Layer 7 of a small transformer language model trained on English Wikipedia (11 layers, counted from 0, width 64).
A neuron's activation on a vector x is SiLU(gate . x + bias) times (in . x + bias), where the dot is the dot product.

Input weights of the MLP neurons that the questions are about. A number n stands for n times 0.0017.
n12 gate (bias -0.137): -46 -31 -194 -15 -78 -82 -31 -65 -262 15 182 -15 -16 65 -46 99 -126 -53 -244 -70 -19 -84 -73 168 -78 -42 -255 -113 -222 -137 -42 57 -240 47 171 -46 -207 239 -105 187 209 11 -38 -8 192 -46 -195 50 -19 -61 -54 -46 -4 -188 -96 96 224 152 64 86 35 98 -184 -157
n26 gate (bias -0.095): 138 37 -112 -183 -332 -72 -79 37 68 103 321 83 244 50 -128 70 -153 -54 -45 -152 116 8 25 101 -98 -25 -95 -41 -112 -181 -96 -71 89 -85 -91 -178 -190 -306 114 118 29 -71 -33 -123 -119 -113 -216 33 -165 0 -17 -151 -94 -29 71 129 -95 -91 24 -241 -246 -369 79 29
n27 gate (bias -0.137): -3 43 -62 -106 -35 -27 59 256 -118 -131 -7 138 165 0 29 26 -95 102 232 74 20 -131 -82 13 78 -230 -16 88 69 -39 66 -23 -158 -87 157 20 -70 -57 80 -57 140 95 132 34 0 113 -74 -10 -3 -125 286 -113 190 -87 13 109 183 -91 -19 -65 -33 -114 -112 -201
n28 gate (bias -0.139): 209 -96 -170 24 -59 -87 -121 -25 11 85 49 32 95 -143 -184 18 96 -113 53 18 -14 121 -196 225 160 135 46 -4 260 -201 -72 167 -56 -109 -28 124 -83 -204 -231 -130 -32 64 14 0 -91 240 -59 -61 -128 -14 39 -169 112 35 -32 7 71 -236 91 -84 -54 32 157 86
n54 gate (bias -0.176): -19 62 -58 11 18 -56 -62 198 -113 175 69 33 338 -63 44 51 -26 -263 -4 194 118 59 147 39 -237 99 15 -65 -92 -29 119 180 43 -109 -26 -15 -172 278 67 108 130 -169 -74 112 83 -52 -79 -217 -62 -4 -15 -26 277 -141 -37 -125 -58 146 -11 87 114 -29 88 199
n58 gate (bias -0.192): -69 113 306 48 185 111 -85 153 -202 -52 44 -137 117 -65 -40 225 -101 -60 137 127 -28 129 -105 -75 -41 105 201 36 -69 -356 -69 12 -67 25 141 145 -160 -21 -82 -202 192 -113 -24 -169 -159 -12 -67 -40 -117 52 -407 24 -32 -32 195 -179 -124 84 -28 103 -24 108 141 -101
n75 gate (bias -0.216): 27 42 -30 -22 -30 -101 23 -183 74 -38 249 -4 114 -271 -4 -238 -330 0 -4 12 -38 171 23 -293 35 -110 72 4 76 -151 -27 -42 -67 16 87 198 -171 -47 -104 341 69 46 31 291 64 50 -86 -99 -27 19 110 23 116 93 -226 -23 -212 -79 -7 67 -92 -120 61 -23
n78 gate (bias -0.020): -7 -31 -113 81 -97 66 92 -99 91 -140 -129 17 55 -79 99 20 92 -55 -194 94 -113 89 -106 97 -236 -103 307 122 89 95 -97 130 37 -119 160 -113 -140 168 -125 84 -246 -27 72 42 7 -31 -17 -165 79 -14 38 -52 71 -354 128 107 -68 24 7 20 -41 44 31 31
n90 gate (bias -0.209): -77 -164 16 -200 -90 248 20 -40 -127 76 52 -144 -261 -256 167 167 131 123 -16 -24 120 -100 4 70 324 56 -40 -158 -92 -47 -335 16 -133 -25 -151 124 -24 -61 -40 -142 -16 8 84 78 -43 40 -82 -184 119 52 44 -77 -259 -228 169 12 -195 -83 196 98 -116 -28 60 136
n110 gate (bias -0.087): -123 -146 -78 23 -152 17 325 -176 76 290 -189 17 -109 -24 -41 121 -61 -24 17 -131 -190 27 7 -103 56 -176 -10 -124 -75 -134 17 -71 13 -17 -37 -58 -152 -128 3 28 -48 -210 -20 -55 23 96 -236 -31 -51 41 14 147 -43 40 0 -61 -148 135 204 23 85 -87 92 -82
n121 gate (bias -0.168): 117 248 176 -103 -3 107 34 -262 -90 -24 -71 71 -18 27 -105 -223 3 17 -10 80 -232 -204 -201 -7 -35 20 -152 -121 88 81 -31 -68 -7 80 -14 0 -236 7 134 111 120 -129 -82 -7 3 -62 33 252 112 -139 -34 3 -23 -214 96 -123 85 -3 27 -30 -103 74 20 -133
n125 gate (bias -0.116): -27 31 -139 -72 -208 -51 -104 -35 20 -116 35 190 -241 -8 104 4 224 15 -23 -99 -74 -8 -209 30 32 -294 150 -11 136 142 4 -12 -121 -20 -93 46 -28 -365 -161 -47 31 54 -97 8 149 70 201 233 -35 46 -39 172 87 -65 277 -199 4 115 11 -274 -19 23 -182 -47
n135 gate (bias -0.025): -6 -144 34 -80 -58 -79 -199 12 -61 -164 12 156 -87 106 56 118 31 -87 -102 -82 -63 -94 -75 24 -83 -150 -118 -240 -75 56 -19 84 -37 -86 9 69 -51 16 -152 -48 208 28 34 -70 -6 -22 34 31 31 72 -137 107 -174 -46 56 -50 -298 59 77 55 88 160 172 166
n140 gate (bias -0.137): 19 71 -207 -76 -268 -4 248 -171 -102 -81 -15 30 246 134 48 77 -4 85 -18 -30 -19 141 241 25 -103 15 189 -139 260 0 -101 -74 123 133 -166 -26 -182 160 -60 -15 207 -241 26 83 95 -217 -91 22 115 67 152 34 36 -29 90 -19 -107 48 110 77 41 -161 48 -134
n143 gate (bias -0.218): 8 -105 64 -150 43 -61 8 273 -115 108 -12 -56 -151 -60 -56 16 8 -124 236 262 69 -285 56 -98 87 -128 216 75 125 -68 122 -56 -63 41 80 -269 29 -235 -179 -29 73 -16 16 33 -16 -24 134 -278 288 173 229 57 28 -95 129 -113 -100 32 -24 -269 44 24 52 -230
n157 gate (bias -0.079): -77 -69 148 10 -27 81 -17 -59 -174 -90 -193 -31 45 -3 297 -124 3 231 96 -229 -177 104 -90 -108 -171 62 -72 65 55 34 126 31 17 -78 -41 -73 -180 142 -165 -18 18 -166 38 -42 -55 84 -24 -170 45 183 -62 -70 -133 -327 -56 -77 -7 120 -48 -112 -38 7 80 97
n177 gate (bias -0.147): 138 38 49 11 140 89 -87 -11 -81 -30 177 45 -166 -68 -34 -128 -64 34 294 -289 141 110 -53 -196 -319 -284 -53 101 -23 -45 138 -220 -48 27 30 38 -178 70 215 193 -4 -49 0 27 -213 -80 138 171 38 83 45 -73 -197 74 -65 -42 -87 -101 30 190 88 64 -19 -80
n179 gate (bias -0.047): -224 -107 155 -122 -57 35 -38 -114 32 58 -158 215 -163 -118 -41 -48 -59 158 203 -18 49 -111 -38 13 32 48 -79 -167 -66 82 59 159 159 -85 -93 -45 -187 -57 -137 173 -42 -10 -163 7 232 223 -139 0 -107 -155 14 -49 -37 -116 -77 66 89 -123 112 -10 -7 96 21 236
n180 gate (bias -0.042): -25 -89 -39 -265 56 -141 -99 -18 -22 -7 173 -36 -23 171 46 32 -57 -74 46 -98 39 28 -4 -76 -161 36 -71 56 167 -215 -187 -78 52 -157 -248 46 -29 372 90 51 97 -32 -50 102 70 -68 -178 50 46 -192 -114 -226 24 49 -90 50 -57 46 -56 49 186 -81 46 268
n188 gate (bias -0.145): 154 289 79 117 -194 -66 -29 18 -233 144 47 -51 27 -76 79 -18 -29 -137 -43 -85 83 -228 -282 -60 274 -4 108 32 -119 47 7 -47 -156 4 -25 184 29 22 -44 133 -194 -98 0 -192 0 -62 153 83 68 25 33 -153 -135 114 -167 -22 -25 97 -57 7 -4 239 -47 174
n213 gate (bias -0.123): -57 -81 7 76 -17 101 -11 14 83 183 81 -275 -72 145 -200 0 -102 -267 -260 54 96 -92 -18 38 -101 -85 -42 -73 159 -77 -189 -11 -59 58 -91 -11 50 22 -82 29 214 74 -159 -29 -167 238 -14 180 -53 159 0 -100 28 -132 -85 -43 81 25 -10 3 -231 234 85 21
n219 gate (bias -0.124): 241 27 0 7 -131 106 70 23 140 70 126 50 83 -44 -137 33 190 67 -173 147 13 174 10 -88 -241 -37 -93 -179 -121 -60 -186 -205 -43 -21 17 -94 31 3 -34 -14 75 67 94 106 -3 -30 122 3 104 64 -37 155 250 -43 -7 -91 -23 126 0 0 -34 219 201 175
n223 gate (bias -0.076): 84 63 73 -127 -6 -91 -63 13 71 -43 7 20 -78 153 -7 -119 10 -53 59 -303 50 -212 -33 187 -126 -53 33 -193 202 -49 43 -133 81 41 66 56 -98 248 -124 37 -104 -36 -252 71 42 80 -20 86 -231 -96 93 -84 -62 -59 -63 210 -96 -69 52 -36 -113 124 -99 10
n228 gate (bias -0.116): 104 110 106 86 219 -31 99 -91 -159 -42 83 -156 -236 -400 83 -128 129 -113 -30 19 50 -15 -65 -15 397 -72 -91 -49 27 -211 50 152 108 12 -57 76 4 8 -35 108 4 -61 65 81 127 69 56 -38 -72 118 125 -42 60 -202 260 -23 15 188 52 131 -27 233 -49 99
n229 gate (bias -0.078): -91 28 -187 -96 170 -50 -163 97 -4 -211 -79 146 153 -136 52 121 -135 -145 48 -131 112 -94 49 31 125 24 94 41 -24 172 -74 132 20 -164 -14 -59 220 -214 141 21 -14 104 -171 18 -51 -18 150 -94 149 187 -76 63 -27 55 94 80 -163 -62 -65 -38 189 93 205 -157
n233 gate (bias -0.172): 94 -107 -14 108 57 28 62 266 88 -52 -72 62 263 -83 55 -82 -41 38 -206 -67 38 204 -145 51 -89 97 -31 -78 135 -181 17 -104 -37 120 -237 -62 -120 -14 -140 -60 80 35 -35 138 -82 -63 136 -86 -93 -72 38 174 47 -132 87 97 41 65 -296 61 76 -89 235 94
n244 gate (bias -0.124): 110 -45 213 -313 -84 -96 169 -135 -119 52 -172 -68 89 41 187 142 49 56 -11 -54 113 -15 -19 51 212 300 -153 -44 -26 -104 27 0 -118 -50 -15 0 -84 81 -145 77 -266 -147 -230 130 100 -155 -66 -105 -79 191 -68 45 -159 74 117 -87 34 75 78 -74 -144 201 -135 53
n253 gate (bias -0.076): 238 21 -95 174 -85 17 16 -12 122 53 152 -153 -110 -37 -62 -53 107 242 37 -4 -21 -289 -132 -205 13 70 148 -8 45 -37 12 -198 246 131 -82 41 -71 -38 4 63 313 -128 -54 105 -57 212 154 264 -4 -140 144 229 -138 -308 8 62 -263 33 -219 73 58 130 37 87
n12 in (bias -0.029): -208 -67 -4 -106 62 -84 75 -205 -378 22 226 49 12 139 -97 104 63 -127 111 106 -232 22 67 -179 142 123 -86 -159 19 -4 -241 -52 -73 142 26 63 156 0 -34 -42 125 0 -86 -46 -147 -56 114 -183 -45 63 37 121 92 -140 -60 -143 190 67 -209 -66 98 -26 -202 120
n26 in (bias 0.027): -157 215 42 114 237 233 -109 201 25 -49 17 -70 -102 -32 -239 182 -161 0 -102 -64 92 -25 -165 -100 72 77 -151 0 169 -17 -46 95 59 -180 0 -42 7 -14 -7 -237 -75 -67 -74 259 -128 -78 -45 145 -7 -120 -49 43 -45 59 78 -223 -137 -35 3 45 -117 101 11 -141
n27 in (bias 0.068): 232 -36 -18 139 38 -98 81 0 43 -159 -111 90 23 172 -48 156 -48 42 24 28 106 15 57 115 -46 132 -45 6 -100 -84 79 -130 -68 176 102 87 172 37 272 95 -146 18 -39 -46 -15 6 -3 94 42 -238 -18 33 -71 107 -73 61 -120 -93 0 68 -30 188 -9 51
n28 in (bias -0.019): 186 68 122 -329 151 59 -90 35 -191 -42 -144 -3 66 -97 -10 -16 29 -100 -93 -118 -107 61 -68 -60 60 222 125 -16 287 -192 85 -110 -38 135 -10 174 -10 -7 170 49 -101 68 16 26 38 -6 -82 81 16 -74 97 -55 -92 35 -65 -136 -58 -13 -70 -19 0 -19 -3 -181
n54 in (bias -0.056): 238 -159 31 132 30 -218 224 173 159 -100 -165 252 203 -3 -162 -24 65 -24 -31 25 62 -17 69 20 -35 7 -86 -37 -93 -21 -164 -176 112 39 -21 -159 4 -35 158 127 0 76 170 219 -106 -83 68 -159 62 38 -104 -150 14 -31 -10 118 161 86 -85 98 132 38 -31 -66
n58 in (bias -0.040): -90 -100 -137 -190 170 4 -96 -7 163 -203 -100 -59 -68 194 59 -48 -119 22 15 284 317 22 -141 -58 -38 19 59 77 -19 -44 -184 -149 87 -4 -59 -48 133 -270 105 -212 45 33 164 61 -11 7 -208 52 -22 -59 -134 49 186 -117 90 138 -44 -44 -84 168 -97 206 134 -56
n75 in (bias -0.090): -100 41 -10 305 -103 157 -27 -14 -38 -71 95 102 22 -14 27 -143 -61 184 -31 -257 -72 24 31 -157 53 3 -34 -182 -226 7 -90 58 -147 -192 31 -3 97 -227 -62 -52 76 116 79 -63 -135 96 67 178 140 31 -51 38 27 77 103 223 78 0 17 -30 82 44 225 -161
n78 in (bias -0.010): 7 13 -20 -32 0 -23 -151 53 -188 62 101 -49 70 122 -52 82 -26 52 13 120 59 10 122 128 -118 131 62 -6 23 68 3 -118 376 -111 226 13 111 3 67 94 17 102 0 -154 62 -76 -174 -53 115 -158 -82 70 -48 123 103 -152 160 121 71 -39 294 10 79 -50
n90 in (bias -0.014): 111 -124 -74 77 111 69 78 103 4 0 -49 217 209 78 131 53 131 71 -134 94 217 -96 -4 -55 44 128 -81 -39 -43 236 -75 39 361 218 74 92 25 87 7 -242 22 -92 107 -58 -210 161 -91 -110 99 -131 43 36 80 -73 -7 -75 184 -169 28 -80 -89 74 14 18
n110 in (bias -0.115): -11 187 -200 7 166 -21 90 -66 -99 121 -158 -256 -15 -101 -107 28 83 86 -169 -180 0 142 107 -84 160 83 28 -38 59 -17 35 111 230 -152 -24 69 -42 14 56 -99 214 -100 -181 -35 51 105 214 -14 180 24 10 63 -139 160 129 192 17 17 -82 -153 14 -89 62 -97
n121 in (bias -0.124): 55 192 29 -177 32 96 -40 -58 0 -18 -237 0 31 -83 50 -54 69 144 112 -11 207 40 213 -11 182 -61 -166 50 109 29 55 98 11 196 144 -246 -11 -207 66 -4 194 -22 -178 -92 -53 -113 -78 181 90 -173 -7 -62 -25 -107 156 280 -83 237 7 46 15 -25 105 156
n125 in (bias -0.051): -69 151 178 -10 -150 276 -17 113 -133 -27 99 206 -132 65 -202 266 -120 99 17 -52 14 -51 55 -57 -183 82 75 51 -72 61 -7 -72 74 81 24 134 -189 60 -73 -45 76 -24 65 88 -159 114 -37 24 21 -171 -161 -138 -81 -115 179 24 -82 -119 37 -27 110 -214 -55 148
n135 in (bias 0.229): -140 -38 -16 59 -24 66 -65 -225 -61 -78 -110 122 -6 103 -97 5 114 -16 -62 -110 -44 -57 176 -82 -25 -30 3 -112 -41 124 -118 24 -106 50 -105 92 33 67 3 -174 247 -81 33 36 -53 -27 -138 109 65 -19 -127 79 -3 -101 19 -22 -49 -118 -59 51 63 -145 -73 -11
n140 in (bias 0.076): 55 -140 12 -65 4 258 -132 19 171 155 -62 58 134 -121 -213 43 85 101 124 24 -195 -101 -109 -182 483 -109 -23 92 144 100 24 0 38 -52 240 -43 -151 -152 -16 8 -173 27 -121 68 -284 -47 84 -129 16 -229 58 -20 252 77 -8 8 70 -19 -31 -134 39 -65 43 4
n143 in (bias -0.056): 193 195 -52 94 85 -101 -222 334 -4 -198 -63 40 51 16 151 87 155 63 -131 24 -72 -306 135 54 -179 203 -131 271 -207 -130 165 -135 -74 20 -131 71 -134 -118 -133 -73 109 24 148 -24 24 108 86 100 155 -195 64 152 55 90 -28 -60 -44 75 -141 -86 88 208 -72 16
n157 in (bias 0.003): -27 -71 -37 96 -46 90 -88 -20 10 300 -27 190 -4 78 101 -37 -54 -94 54 17 -210 -3 -95 3 -184 -186 98 -40 241 60 -44 -34 66 -7 -64 74 -35 -31 106 -10 14 132 -119 -121 -337 249 -83 31 -128 91 108 65 -93 -3 -181 44 -71 -124 110 -93 41 117 78 133
n177 in (bias 0.011): -90 51 132 10 130 163 27 -140 -35 34 186 58 -69 48 -78 88 102 0 176 -42 -92 276 10 146 -126 -92 61 24 157 91 -117 44 3 49 156 14 188 66 128 156 -148 78 -48 -52 -87 -264 177 65 -116 -180 157 -58 -80 -44 -86 -165 47 145 64 -80 14 94 -112 144
n179 in (bias -0.077): 38 44 0 13 110 31 78 -133 -181 -41 44 72 -51 -181 -190 -95 27 14 139 187 -7 -14 -211 110 49 146 -160 98 7 -3 -179 -31 20 -87 -51 -27 14 28 -214 313 -86 34 -17 -77 124 130 77 -157 -201 -61 68 -100 187 -171 58 103 -10 -227 40 34 27 -64 95 -157
n180 in (bias 0.046): 62 10 -109 -35 -63 -63 -52 -145 -66 -45 -26 252 -73 -123 -13 -100 119 161 80 -92 36 -184 -110 -22 23 -65 74 41 -65 -54 -255 -39 76 -23 177 97 26 -63 -43 -72 -39 81 -68 0 166 244 76 23 -142 32 229 85 22 0 -33 176 55 51 -3 178 68 150 217 123
n188 in (bias -0.051): 13 -33 -69 -140 -61 -125 215 90 112 205 -16 10 -57 -180 -192 -23 60 -46 -20 -243 -47 3 36 -152 133 -205 -76 72 166 -20 44 3 -156 27 -23 -83 91 -3 84 41 -13 -23 100 -122 -46 144 -78 86 36 -93 -176 -57 -212 -95 -114 103 53 -142 114 33 20 -72 -199 -220
n213 in (bias -0.062): 95 215 -170 -27 102 60 42 -76 149 38 -62 35 74 -59 80 55 -45 235 128 -57 28 66 7 51 68 -180 -97 99 0 -62 -25 215 -41 -60 0 -3 60 -25 -102 -99 225 250 49 -216 113 21 150 35 235 -149 121 161 -191 0 -182 -91 -45 -127 -133 20 70 51 52 -202
n219 in (bias 0.014): 175 244 -68 -63 202 166 14 -193 83 7 10 -3 4 146 -57 98 71 216 94 -107 -3 81 78 132 10 -162 3 87 20 -60 103 -129 73 73 -192 -98 -45 -160 144 66 -65 -61 126 111 -190 -102 -103 139 155 78 196 191 -63 -23 48 -126 104 -37 -53 -107 157 -3 41 58
n223 in (bias 0.007): 134 -7 167 21 -35 22 -178 -21 -55 32 -14 -18 183 -61 0 -213 39 -188 -32 -44 75 257 -250 -129 55 107 -71 109 -71 4 -43 -157 28 -26 -11 4 -138 256 373 -51 -40 114 -122 -22 56 226 -46 4 -121 267 4 -32 95 -140 0 -57 -71 39 63 -147 -97 113 54 -29
n228 in (bias -0.002): 215 154 4 154 264 63 -216 15 -71 -25 -109 84 102 -48 193 18 223 168 80 -45 -165 -113 -29 -82 -11 -157 -219 -112 -330 -94 -70 99 133 67 76 -154 -127 -19 59 -52 -107 7 -18 -30 -130 -41 -72 -73 274 -37 69 26 -4 -101 66 -85 76 -33 43 148 -7 -25 -242 -26
n229 in (bias 0.061): -225 -201 -97 -129 -24 -233 104 -38 145 55 76 -90 -126 -21 -107 93 -235 -73 17 -28 -73 160 66 -91 121 128 -21 -120 -97 -31 60 135 -149 -32 76 80 -92 149 7 11 -218 42 157 -82 -10 -28 -3 -7 149 263 -31 3 -68 31 35 119 -183 -124 -205 -123 94 -175 101 7
n233 in (bias 0.106): 90 -31 -119 42 -33 -78 -34 -110 53 30 -12 15 -147 104 52 103 64 40 164 209 -37 -104 -61 -12 -107 86 -6 -245 -80 118 127 55 -24 -200 -37 34 -47 138 189 137 -145 -46 169 159 87 43 -27 77 3 -73 -70 120 -24 174 151 -28 27 6 66 18 -71 151 -110 -169
n244 in (bias -0.025): -36 64 46 91 63 -25 199 -50 -44 -50 -53 0 84 -54 -25 14 -195 -209 78 -43 104 -64 -57 309 26 89 -78 63 -100 25 -137 110 -150 113 106 36 -36 241 -4 -83 -296 -285 -4 -84 -11 -169 35 64 217 110 71 29 -175 -11 -75 32 -92 42 -42 -154 186 148 182 43
n253 in (bias 0.079): 175 -203 -127 125 88 4 -270 94 96 60 49 229 32 60 -82 64 41 71 -198 -92 -185 -116 165 -70 -19 60 -142 141 38 11 -106 38 18 27 123 15 0 92 84 -23 11 8 -283 65 -204 30 -218 45 214 -53 -23 8 -159 33 -114 -151 198 -78 67 -203 140 -212 60 219

Each question shows a token from some text and the vector x that enters the MLP there. A number n stands for n times 0.0077.

" &": 69 21 32 28 29 -93 -218 -46 154 41 -252 -53 100 -13 72 -30 -10 -2 139 142 -13 6 59 -28 78 109 110 -194 241 -5 41 -185 17 150 190 168 191 180 203 -41 -82 40 -11 15 -60 53 101 -40 -106 -117 3 60 -125 -48 93 218 99 -104 35 -94 67 102 -37 203
Which of these neurons fires most? n223

" and": -48 4 42 -20 33 89 -75 -32 68 -12 -147 -30 230 -92 41 -36 76 -120 210 138 2 -224 -65 35 -109 33 244 -63 286 5 93 -146 -82 253 84 159 111 76 3 -64 -55 135 -15 -12 -3 21 -38 30 -108 -119 -67 44 -125 -78 139 183 124 -48 -64 -120 40 -35 -98 45
Which neuron fires most, and how strongly? n27, at about 1.4

"red": -118 -97 -234 -18 -132 203 25 93 104 44 -31 -106 245 -55 -26 18 -145 -170 121 19 -5 -34 -24 131 -44 -122 104 -8 -56 94 -87 58 60 245 -183 121 -111 -51 -98 -6 35 128 -84 -167 -19 63 -59 58 -17 75 -59 164 -74 103 -290 -94 -12 -29 165 -105 60 18 -35 -6
Which of these neurons fires most? n213

"or": -49 -154 -50 -71 118 147 -83 100 -77 77 -88 -50 174 94 106 43 111 -20 152 99 -95 73 19 140 55 -7 77 109 98 134 179 214 63 -50 2 -132 93 34 28 -389 -57 31 125 -98 -53 125 2 46 -73 198 -322 -44 71 -84 21 -171 117 55 97 144 6 68 -32 106
Which of these neurons fires most? n58

" di": -51 -133 62 111 97 201 -68 -38 -54 -51 44 -85 99 -99 -96 -89 -133 -103 122 67 -279 74 74 -179 -92 -150 92 35 152 41 -17 82 -90 236 134 27 49 21 134 -341 -145 -38 -102 14 103 3 0 -49 -170 -42 16 99 136 -31 120 2 213 -56 85 83 -34 68 -195 162
Which of these neurons fires most? n143

" W": -27 -56 119 -32 -5 -34 51 -114 130 153 -34 169 63 -34 75 -66 56 203 205 -7 -198 -114 3 -193 54 54 38 13 134 119 -178 93 8 56 -96 82 69 299 55 -201 -45 16 -56 -166 81 -151 -27 -36 111 206 3 100 68 20 -37 67 -64 164 -8 120 130 -167 -23 179
Which of these neurons fires most? n180

"hen": 47 206 -24 47 140 -114 106 2 -7 225 -109 14 54 -11 0 -113 223 133 248 17 11 -122 -31 69 -59 169 155 31 -55 -55 33 -63 27 38 193 216 328 -95 40 -19 -117 180 -19 14 -36 -90 -54 5 194 -77 -114 100 -44 167 87 17 -107 -33 -52 -102 -69 -267 -121 53
The three highest activations, in order: n143, n223, n26

"s": -96 -117 -54 -123 -205 40 -49 100 223 -39 -81 -71 231 55 7 -6 214 -135 182 147 -159 -56 85 19 55 23 16 76 50 -138 26 -173 -41 -27 -75 179 3 49 -133 8 -299 15 102 77 58 51 98 -93 43 97 23 63 4 -97 -196 67 52 102 74 12 184 25 -102 17
Which neuron fires most, and how strongly? n143, at about 1.5

"\n": -173 75 25 -21 -165 161 44 -269 -45 -35 -65 17 109 61 -60 -203 54 12 -211 23 -98 -219 -103 -82 -191 -34 -53 30 -43 -94 -18 73 58 247 57 -34 185 69 -8 -81 -33 124 34 -16 -77 86 -84 -19 103 179 -177 112 -55 -10 197 78 -40 65 -8 -219 -101 -140 -154 -20
Which of these neurons fires most? n125

" ": -234 15 75 3 -42 72 -100 -205 34 -143 118 61 253 74 -45 -79 49 -1 -16 18 -148 -41 -23 -156 18 133 -68 260 195 116 -27 31 -27 106 -88 -120 35 -36 256 0 -78 125 37 5 139 21 111 -226 -212 88 0 152 -167 1 101 135 126 39 -88 81 -94 -41 -102 -14
Which of these neurons fires most? n143

"st": -191 139 71 20 -98 219 57 -108 91 65 137 -31 92 -72 -175 80 -21 -30 63 -15 15 0 1 -69 -84 -41 111 -12 102 51 -28 206 -30 -70 9 70 86 7 51 -261 37 -62 -66 -187 227 1 -55 -53 105 201 10 220 115 -226 -377 96 45 -14 209 8 -65 -78 -34 35
Which neuron fires most, and how strongly? n213, at about 2.2

" at": -161 74 63 -239 148 17 72 -117 -30 -89 -182 -131 117 -50 114 3 125 -151 70 34 -195 -165 13 65 -61 55 23 -129 38 116 82 -76 -149 287 79 67 -24 43 116 -93 -115 216 -121 71 79 -180 -83 -23 -47 84 -176 45 -25 1 20 44 62 -113 -105 39 -18 -44 -139 100
The three highest activations, in order: n244, n121, n75

" O": 54 184 200 10 -25 -76 -27 -197 199 175 80 16 142 -24 110 78 28 124 72 111 -140 -43 26 -66 245 70 13 117 102 8 29 49 -105 76 55 -66 232 86 186 -261 -158 260 -16 -126 -7 -52 12 -172 -26 94 -179 -47 131 40 -17 -26 58 83 -6 2 77 55 16 18
Which of these neurons fires most? n125

"o": -18 -227 206 86 93 155 -69 34 -69 -34 -106 -48 96 -134 -5 -20 162 143 146 171 -37 -120 48 -99 54 45 -93 -19 150 120 -96 47 -190 6 112 -118 -6 40 51 -103 -57 180 -67 -261 3 -106 11 -263 7 -16 64 86 -92 135 -175 85 6 166 203 73 65 121 -10 149
The two highest activations, in order: n157, n90

" dis": -24 39 -10 28 -64 319 -103 -90 -133 -95 6 -5 28 -127 81 68 183 -75 -9 -72 -190 86 169 -13 -48 2 -143 -233 4 184 53 3 -92 118 -119 46 22 -8 198 -224 -220 94 91 10 -117 -250 -84 13 -20 44 -94 173 164 -130 -129 34 81 60 6 82 -94 24 -147 103
The three highest activations, in order: n219, n90, n179

" D": 17 -8 171 61 -108 48 43 -134 196 99 17 31 184 14 -44 -76 -91 188 66 -66 -134 -41 6 -74 26 213 145 103 134 29 67 45 104 8 46 -68 23 297 104 -298 62 98 74 -56 24 -143 80 142 174 223 31 34 -109 -49 -61 121 -49 2 61 -42 74 -116 74 81
The three highest activations, in order: n253, n157, n140

"ed": -96 40 -184 105 -24 50 75 94 18 195 -112 -28 241 -16 30 55 54 -120 204 49 -5 -289 -3 203 -51 -34 127 1 -88 131 67 -54 60 210 -18 45 30 -78 -10 167 -25 208 54 -169 9 -2 -8 -93 50 11 67 98 -92 140 -139 18 -84 -61 -4 -179 3 -155 -170 72
Which of these neurons fires most? n143

"B": 127 154 164 58 -140 97 -9 -135 253 173 88 33 188 -46 -150 34 55 116 110 23 -91 -77 -54 -80 59 32 45 3 78 68 -141 194 -73 150 -100 24 126 211 127 -170 19 -67 44 -176 6 -193 -56 28 44 185 3 39 69 -41 -41 90 -79 138 127 -16 -33 -31 -11 49
Which of these neurons fires most? n140

"ley": -133 -18 -115 173 -35 -77 24 -137 201 78 -202 50 334 125 38 -39 116 -27 65 -89 -63 -80 -42 -75 95 71 93 16 22 30 190 -52 -61 -50 -93 58 167 140 18 122 -54 108 103 98 95 -10 74 -79 -89 -37 -64 76 -93 58 67 74 -27 -83 173 -140 135 -34 -127 86
The three highest activations, in order: n26, n121, n229

"te": -81 -191 51 39 202 312 -72 -164 87 -210 0 23 53 -155 83 -142 -56 -17 101 89 -88 -127 -83 -53 15 90 -99 -52 136 96 15 174 -38 43 -56 58 67 0 -72 -36 -246 139 -184 -113 -100 -167 -11 -159 -83 1 -185 -22 95 -93 -113 5 151 -112 96 50 -144 118 20 131
Which of these neurons fires most? n179

"-": -190 -53 -127 46 47 112 10 -128 41 -130 71 20 -27 99 59 -19 171 -46 -45 48 -109 -356 70 -26 34 40 16 85 204 268 81 35 4 163 80 -83 101 152 293 -158 -166 -18 -21 14 -26 -36 24 -161 -151 4 -23 110 106 33 143 105 -121 32 115 -2 -56 48 -8 103
Which of these neurons fires most? n213

"il": -154 22 -57 141 9 159 -186 43 42 17 101 -220 9 -132 -23 -46 4 -157 167 -96 111 -72 110 -198 -56 -53 -7 -202 -121 52 149 89 100 -40 -56 26 170 -190 196 18 -140 2 11 -195 8 -283 -54 -11 -50 130 51 34 -122 -109 -41 -226 121 -19 44 -101 -105 24 -106 -138
The two highest activations, in order: n177, n26

"x": -163 -237 3 126 -2 -1 -68 18 61 40 -45 -54 285 -43 91 -34 -168 -6 120 9 2 -165 45 6 -37 71 179 168 -85 88 244 3 162 -3 -88 -31 -36 68 -62 178 6 54 136 -30 142 -128 236 64 58 13 -119 -62 -50 111 18 203 -5 210 194 -86 30 -54 -75 -41
Which of these neurons fires most? n54

" his": -194 -83 -84 -76 25 -113 12 70 -74 137 -117 10 106 -140 129 -103 114 -114 221 53 -279 -161 35 34 -219 -40 -31 -83 -3 -36 2 79 -106 66 -6 15 -7 17 42 -50 -117 135 22 -94 20 -153 -134 -104 -201 30 26 13 8 138 -125 35 56 -100 -63 -55 -51 -148 -398 102
Which of these neurons fires most? n12

" co": 86 15 36 161 41 146 -11 -120 -16 -65 39 -47 251 -140 -129 23 214 40 89 -26 -246 -47 12 -177 64 145 -50 28 89 29 -87 -83 -13 191 -3 27 -45 -70 114 -119 -77 205 -72 -67 -224 6 173 -44 41 -58 -79 136 277 13 12 -52 59 59 -81 97 -226 -139 -108 81
Which of these neurons fires most? n253

" Sa": 81 79 117 5 46 39 -147 -106 9 10 -69 7 130 -236 -63 -27 172 187 -41 78 -123 -9 105 -80 215 -57 57 242 136 -60 -115 -39 18 16 -100 55 -29 171 140 -50 -267 133 -111 -128 -49 79 140 -47 -80 179 -94 148 96 -113 -191 39 72 151 -73 -3 51 47 -98 82
Which neuron fires most, and how strongly? n228, at about 3.2

"p": 16 210 -12 41 25 -25 -25 -273 48 28 -37 -4 229 72 129 -85 142 30 19 290 -53 -19 91 -96 115 35 -12 -68 -10 41 160 -151 -40 -27 113 -152 130 124 -107 -23 -106 43 -21 -68 -77 -82 246 74 81 51 -72 -117 -8 -73 -46 -4 107 -133 221 145 56 -298 -26 -187
Which of these neurons fires most? n140

"es": -208 -17 -130 104 47 70 38 118 9 -19 5 46 395 -62 186 19 160 -119 107 -65 -48 -170 -7 80 40 138 83 21 -147 81 135 72 113 65 -77 45 19 -122 -50 0 -247 113 77 -76 79 -73 -99 -73 -79 -24 -120 102 22 65 -75 62 -20 47 54 80 -4 -45 -130 84
Which of these neurons fires most? n54